Layer 4 of a small transformer language model trained on English Wikipedia (8 layers, counted from 0, width 96).
A neuron adds its activation times its output weights to the MLP's output. To switch it off is to set its activation to zero at one token and run the rest of the model.
A neuron's activation on a vector x is GELU(gate . x) times (in . x), where the dot is the dot product.

Input weights of the MLP neurons that the questions are about. A number n stands for n times 0.0047.
n68 gate: 15 7 -24 21 -27 -5 35 -1 15 49 -4 -24 -20 -22 -22 -40 11 6 -14 -15 43 23 -6 -43 25 -6 -38 5 -29 7 1 13 13 26 -23 42 -3 7 -14 11 25 -1 -4 -1 18 -57 -8 25 11 48 -20 -5 5 12 -28 0 -8 -25 42 -24 52 -16 4 21 6 34 1 10 68 4 24 13 -35 -16 -26 75 10 -10 -18 4 -13 4 3 -30 -1 -36 7 8 17 27 -2 -32 -22 -26 -13 -23
n154 gate: -24 46 -18 -33 -8 7 -30 11 19 20 -14 18 10 8 -31 -57 26 46 -73 -15 18 -8 31 -52 5 1 -8 -9 -69 3 48 17 -20 6 -39 36 -34 -19 -7 42 -9 8 -38 -9 -5 2 -15 20 -40 -31 -22 -54 -52 -46 -12 0 -3 -1 51 15 13 0 24 14 8 38 21 -23 1 -52 -12 4 -23 20 -20 38 -17 -28 8 -10 12 18 39 21 13 3 26 30 23 19 -27 0 -4 18 19 67
n230 gate: 9 5 2 11 -3 -45 -12 -27 2 -18 2 -35 10 -17 24 28 0 5 18 -20 -16 -4 -24 -15 28 -15 -23 22 12 13 -12 13 -7 9 15 -9 15 10 23 -49 -23 34 31 -22 -14 3 -17 13 -50 23 19 -17 -24 -1 -5 -2 13 -6 -11 -13 22 0 14 -2 -3 1 20 41 -11 -25 -20 16 57 -11 16 -6 11 3 -20 12 23 -24 37 -12 30 13 9 17 -6 16 -24 10 -20 -38 -21 13
n274 gate: 8 -25 39 43 5 38 8 -51 3 -5 31 14 16 34 17 6 16 -16 -26 43 26 -11 -6 19 -21 -24 10 -28 34 -7 -3 9 -6 -7 15 -27 25 -8 12 24 25 27 31 29 -7 -8 -4 6 20 -11 -13 -14 4 15 2 -1 -19 -14 31 -10 6 -2 -7 -6 21 -9 -12 16 -23 -14 -23 -7 3 -2 6 -8 10 8 1 -13 -3 -14 9 -27 -9 14 -13 -2 3 -4 21 -11 -20 19 33 1
n68 in: -7 40 10 13 16 6 -37 -31 -8 -41 21 -8 -4 -8 -17 4 4 -2 -3 -8 18 -38 49 -17 -8 36 74 -9 -7 -23 -22 -26 -22 5 27 -16 -23 -8 18 -27 8 -32 -21 -21 26 24 -3 -11 -3 -26 18 1 8 -19 18 27 -3 -3 -8 15 -32 -18 -15 -9 8 -28 10 -10 -26 -40 -15 -5 5 -5 34 -14 8 -2 -27 -18 12 -6 -6 30 -9 12 23 -5 -19 7 41 -4 -21 34 -1 -16
n154 in: 33 -35 -34 30 30 18 -25 -59 17 35 19 -7 -15 -15 -19 -1 -28 20 -40 -87 5 41 18 -56 41 -15 -8 29 -4 -43 5 20 0 -20 29 -26 -10 32 15 5 -12 27 6 -36 -27 -1 11 -94 43 25 -19 -39 5 -39 -42 -63 -24 73 33 28 10 28 12 -9 -26 29 -4 26 35 6 -14 -7 2 -23 -14 6 42 -38 -27 -48 -38 7 1 22 22 -14 45 34 27 -63 -18 -18 -39 -16 25 32
n230 in: -18 -11 -21 -6 -1 -8 0 21 17 7 -13 33 -6 -4 -15 -38 -2 -12 -13 23 -12 -19 7 9 -4 2 19 -6 -19 -11 26 5 11 27 -18 34 -6 -12 -5 16 39 -18 -12 16 -7 1 -40 -27 8 7 5 -25 -2 -1 -29 -3 -3 -9 -11 -6 -4 1 15 17 46 -20 -20 -42 23 11 31 3 -19 -8 15 0 -37 0 -23 -20 -12 23 -9 47 -36 -26 -33 -5 -15 -23 41 -48 23 38 -6 -19
n274 in: 1 -29 35 51 3 13 -18 -22 -3 -5 26 15 31 21 -2 7 -22 -6 -20 15 20 -8 -13 26 1 -13 -3 -26 19 -11 -1 0 3 1 25 -43 22 1 6 16 -6 28 33 15 -3 -17 -4 3 1 -5 -14 -21 17 -1 -10 3 1 -35 23 -1 2 23 -11 -10 32 -22 11 -16 -33 -26 -23 19 33 -9 8 -20 -17 1 -8 -2 -15 -17 42 -11 -7 17 -4 11 -9 -10 26 3 -18 6 45 3

Output weights of the MLP neurons that the questions are about. A number n stands for n times 0.0049.
n68: 0 19 -13 2 -27 2 49 62 -17 26 -27 -40 9 19 -3 -26 24 -6 0 -1 -23 -14 -2 -20 -31 -19 -11 10 -10 34 14 -9 33 -7 -7 41 7 -11 -18 11 -42 -28 -16 -18 7 -11 -31 -34 10 -4 -3 7 -12 -12 -31 9 -11 -16 9 3 25 2 -21 -8 -30 7 -16 0 44 29 12 1 8 -10 -29 27 -9 -39 8 -27 -12 -12 -4 -17 33 -15 42 20 31 20 -9 -22 -25 -7 -14 -3
n154: 4 -12 -9 14 1 31 -6 -48 31 19 10 0 -11 -22 -9 38 7 -3 -24 -45 7 6 -5 27 3 7 -16 -10 -25 61 26 61 -3 -1 -14 18 -9 -41 32 0 8 -6 -6 -13 12 -15 2 -25 -18 16 -43 -11 8 -7 -5 95 14 -12 -11 32 72 14 -33 -8 37 -1 7 -19 1 -24 22 17 -7 0 -23 31 -3 22 -36 12 -4 36 8 39 24 -3 -24 -4 -7 -5 -48 45 11 1 35 51
n230: 25 30 6 41 -18 9 1 1 16 4 19 -18 34 -3 -8 37 3 6 56 10 -16 15 -17 2 11 11 -57 -9 -1 -11 0 -32 3 -2 1 -25 18 7 48 -5 -34 7 -35 -3 -1 -27 7 3 4 -16 15 8 13 -11 -12 10 11 4 18 4 -3 23 11 -21 6 9 7 5 -16 -2 -6 6 2 -5 13 -21 7 15 7 23 20 17 4 -14 -18 2 22 21 -14 9 39 23 -20 4 13 21
n274: -27 1 -30 -22 -14 -7 0 7 4 6 -6 -2 -18 -11 -8 34 4 -8 -23 -8 5 -11 -1 -23 13 -5 31 18 -31 13 -8 9 -9 13 -5 30 -5 0 -22 -29 -9 -30 8 15 -7 8 3 20 -6 10 0 -2 -14 15 16 14 -3 -4 -19 2 -12 -3 30 -14 -10 1 -14 -4 4 3 42 -4 -1 14 -2 23 -10 40 5 -1 -6 4 -42 9 33 -25 6 -5 7 6 -28 -8 -7 -24 -4 25

Each question names a token from some text and the token that comes next. It shows the vector x that enters the MLP there. A number n stands for n times 0.039.

Then comes g, the gradient of the next token's log-probability with respect to the MLP's output, scaled to length 1. A neuron's effect is roughly proportional to its activation times (output weights . g). A number n stands for n times 0.0041.

"=", then " Early"
x: 19 -35 35 8 11 5 48 58 -11 -17 4 -15 21 1 83 6 -16 43 -15 9 -9 -3 -31 43 -20 14 -17 23 6 -3 33 -1 -6 -1 -6 -15 10 11 5 4 -44 -5 4 -1 3 -34 -12 -9 12 -9 -12 19 29 -11 -16 3 34 -18 -32 -36 27 -26 9 -11 -40 6 -12 -3 -30 -19 -41 -11 -39 51 -42 5 -14 24 18 -3 -18 -6 -1 17 9 23 22 11 -19 -2 1 -10 -10 -9 -28 -4
g: -17 2 -6 26 15 4 -17 3 22 35 -61 11 -6 -25 -23 -8 -2 13 -11 -21 -1 4 22 -35 13 -6 -2 -7 31 53 -12 -3 56 -15 -30 17 -16 -9 -53 -6 -4 38 -46 -12 -3 6 -28 -9 -23 18 -15 -36 11 -11 7 10 -13 13 -25 -13 29 27 -28 -12 14 -18 44 40 15 -31 9 -54 -11 29 -13 -29 28 14 -10 -28 -18 24 -2 -66 35 11 2 34 15 -31 -46 -21 -25 34 16 -8
Switching off which neuron hurts the next token most? n68

")", then "\n\n"
x: 1 -13 2 -14 3 20 -17 15 2 8 -1 -31 24 -28 -23 19 -10 21 2 -37 14 -1 -14 -12 4 -9 15 -29 0 34 11 -28 -23 9 17 4 6 4 -46 7 4 -15 0 -4 14 -42 -45 17 15 -15 4 17 -3 -4 1 9 25 -23 -18 12 -30 -18 -20 -15 21 59 5 -6 -11 -51 19 10 -5 32 16 0 -25 29 66 -12 8 -42 4 -7 -11 21 4 -41 20 5 4 10 -61 4 -4 -10
g: -3 31 -11 -50 9 -31 -20 -6 -28 24 7 11 -1 10 18 -5 -23 11 -14 21 -95 2 -17 -7 13 -12 24 5 15 -40 23 -6 20 -16 -23 20 -31 -11 -25 16 -14 52 20 -27 58 13 17 36 -21 -21 -25 -5 1 -14 2 -37 4 3 1 5 12 11 20 -31 -48 17 54 -14 -2 -31 9 9 -21 -7 5 0 -5 4 61 -49 -13 -13 -9 -47 -24 -28 47 20 -12 2 9 1 -22 9 -7 7
Switching off which neuron hurts the next token most? n154

"ja", then "l"
x: -17 -12 -2 -20 3 -15 38 -26 -22 -3 -16 -30 3 -21 50 -18 -12 -65 35 -13 4 -19 -18 17 27 -14 1 7 -23 4 1 -5 -10 7 -7 18 -7 -2 25 9 -23 11 -30 0 11 19 -24 -6 41 -19 10 35 -44 1 -31 19 32 -4 -32 -5 5 -25 9 -4 -21 10 -13 -15 -13 16 -65 -12 27 24 -7 -15 -10 25 54 30 -3 -47 30 -4 -9 9 11 -1 -20 -2 13 3 -51 -14 -34 -17
g: -9 7 -3 -4 4 -20 18 17 -23 -3 -46 3 -53 30 3 -9 2 28 1 -17 12 2 -3 -13 -4 -44 -3 -5 33 -24 8 -18 -16 -40 -13 -8 -45 -20 -3 -17 -4 -8 -27 -48 -33 33 7 -22 23 -63 -10 13 -27 18 29 -30 -4 6 -48 -16 39 25 -45 18 -22 -1 -81 -7 -28 -17 6 60 1 7 -24 -2 23 -25 7 -21 -56 16 7 -24 9 40 3 16 -13 -11 4 8 -11 -7 -21 3
Switching off which neuron hurts the next token most? n230

"ando", then " l"
x: -5 -3 -9 7 -33 19 15 -14 16 12 -1 -15 26 7 48 -13 -6 -12 12 26 -22 -21 0 34 46 -23 13 -10 8 12 -5 15 -54 -46 18 -31 57 -36 39 4 18 16 -5 21 -19 -9 17 -5 22 -6 -21 4 -28 40 26 13 -22 3 19 -22 -15 -13 -8 16 -19 -18 -21 -12 0 11 -87 -19 -1 -2 -36 -33 7 18 73 14 -60 -56 29 1 -14 26 17 20 23 -15 -18 -17 -52 27 -26 42
g: -2 5 -14 -10 -11 13 -26 6 -6 48 28 -8 1 37 -18 -9 -38 -38 11 15 6 18 -26 32 -21 48 1 6 1 -24 -5 5 6 -3 4 -9 -28 4 -39 -7 10 -33 26 46 -10 -11 5 -3 -44 24 50 43 14 1 7 -4 -19 -16 -7 -17 -45 -3 52 -5 14 2 41 -18 -25 -35 -33 33 33 6 37 -3 -4 36 -9 -48 31 3 -5 -92 4 -21 0 20 -32 22 1 -8 16 13 -2 -11
Switching off which neuron hurts the next token most? n274

" TV", then "y"
x: -26 -18 -18 18 36 -8 24 -30 50 15 17 -44 43 0 33 4 -8 -21 22 -4 34 -1 -5 -27 3 -18 5 11 -17 -9 -4 -37 -3 31 7 52 1 10 18 3 -10 11 26 -7 -2 -19 -23 23 0 40 -26 -12 12 6 -25 33 -6 -4 9 -26 19 -34 3 -8 16 -27 -11 19 8 26 1 -1 -21 13 -14 34 -17 27 -19 -7 -25 -28 33 -12 -24 -11 -45 -20 4 18 -31 9 -33 19 -3 -20
g: 2 27 46 -11 26 -76 25 21 12 -4 -23 43 12 -7 38 14 6 -41 -7 5 36 15 2 -5 -9 6 -5 22 35 8 -27 -17 -6 -4 -5 -30 -7 19 -1 4 18 -20 -34 -27 4 39 16 28 -13 -15 49 -24 -2 53 17 -27 0 64 -20 28 -9 5 4 17 -56 -19 -14 19 -17 -7 -25 21 -28 8 14 -51 5 56 -7 -25 -35 -18 7 -6 -30 -18 -7 -17 -27 -2 -1 20 -26 -7 -18 16
Switching off which neuron hurts the next token most? n68

"19", then "52"
x: -17 -2 26 31 6 18 16 -24 -17 -18 28 -9 -8 -44 66 -33 -7 31 -31 -25 -5 -25 23 37 0 3 -32 -10 5 5 19 19 -18 -12 -27 13 6 6 -3 -16 0 -7 -22 -8 -27 -30 -18 21 -19 28 6 -16 14 -14 6 8 52 -24 -11 9 24 -59 -29 -8 7 -1 1 -17 -6 13 43 -4 -18 14 -17 11 -38 26 27 0 3 -1 -43 2 1 -13 -5 26 12 -4 -52 34 -50 6 -26 -14
g: 14 1 -11 32 -34 -49 -4 -12 -32 -11 5 -6 -40 -36 -54 25 7 -1 -6 16 -25 -13 -6 21 -40 27 -9 6 -4 23 10 -18 25 58 17 -19 8 -6 21 64 -3 5 -47 -34 29 -7 -18 -8 -20 -22 -26 -29 -35 37 -30 -18 0 -22 10 -18 20 27 -12 -4 20 -62 36 24 14 13 22 -21 11 19 -53 -26 -19 5 35 21 -36 -8 -7 9 -5 0 11 -9 -18 -5 12 -11 -45 -11 -32 23
Which neuron, switched off, raises the next token's probability most? n68

" annual", then " series"
x: -22 -14 12 -17 -4 18 44 -34 -11 15 -23 -29 10 20 45 6 -11 39 -20 31 34 -36 -31 24 -3 -26 6 -7 8 9 -24 -32 16 4 32 4 20 -15 1 -9 16 18 21 6 -4 -25 10 41 9 -12 31 -23 -10 -1 -58 4 26 -12 13 -5 -22 9 -18 -28 14 -6 11 4 6 -23 34 -1 -19 0 -21 18 15 29 16 8 -19 5 9 1 -3 -8 2 5 -12 10 -7 -12 20 -14 5 24
g: 26 -25 -39 39 25 -41 42 20 -7 23 75 -20 27 19 -8 0 -4 -49 -2 23 -18 10 19 -8 15 1 0 20 -4 -33 -22 -25 10 24 -17 23 -13 26 41 34 3 -6 -21 -4 -8 -25 -33 4 -13 12 3 8 32 2 -14 -8 1 -21 -56 6 -28 -67 -10 -28 19 13 -41 47 16 21 -11 15 -34 6 -43 6 -3 5 10 -9 1 -30 -8 -29 -39 7 -50 -3 -2 35 -2 30 -6 -5 -6 -18
Which neuron, switched off, raises the next token's probability most? n274

" Mary", then "'"
x: -31 9 -2 -3 -8 -9 -23 -7 30 4 11 1 15 -34 52 -51 17 -8 57 13 -8 6 2 9 21 -23 9 -25 11 17 2 -2 14 -32 6 -19 -6 10 5 -14 9 -20 -10 -1 -1 -4 23 -6 -19 7 8 -6 -2 51 8 4 16 -9 2 -22 -23 -42 -31 0 6 15 9 -16 -6 -17 -10 -6 3 35 7 -5 -44 30 54 32 26 -28 -3 1 4 0 4 -12 22 -60 -20 -4 -34 9 29 3
g: 15 2 32 -56 54 -18 24 8 -11 3 0 -11 -14 -3 83 -18 -23 -5 2 33 30 7 2 -13 -21 6 -10 9 -1 5 12 -40 12 0 28 -11 12 30 -13 2 32 -73 15 -41 -31 -22 26 -5 -38 -7 7 -15 -7 33 31 -16 11 6 -16 -2 9 -13 30 1 -13 11 34 -6 34 11 -6 -53 13 34 -48 21 -26 -29 -24 16 -23 -19 -5 12 -27 -39 19 17 -32 5 7 -25 29 23 -27 -11
Which neuron, switched off, raises the next token's probability most? n154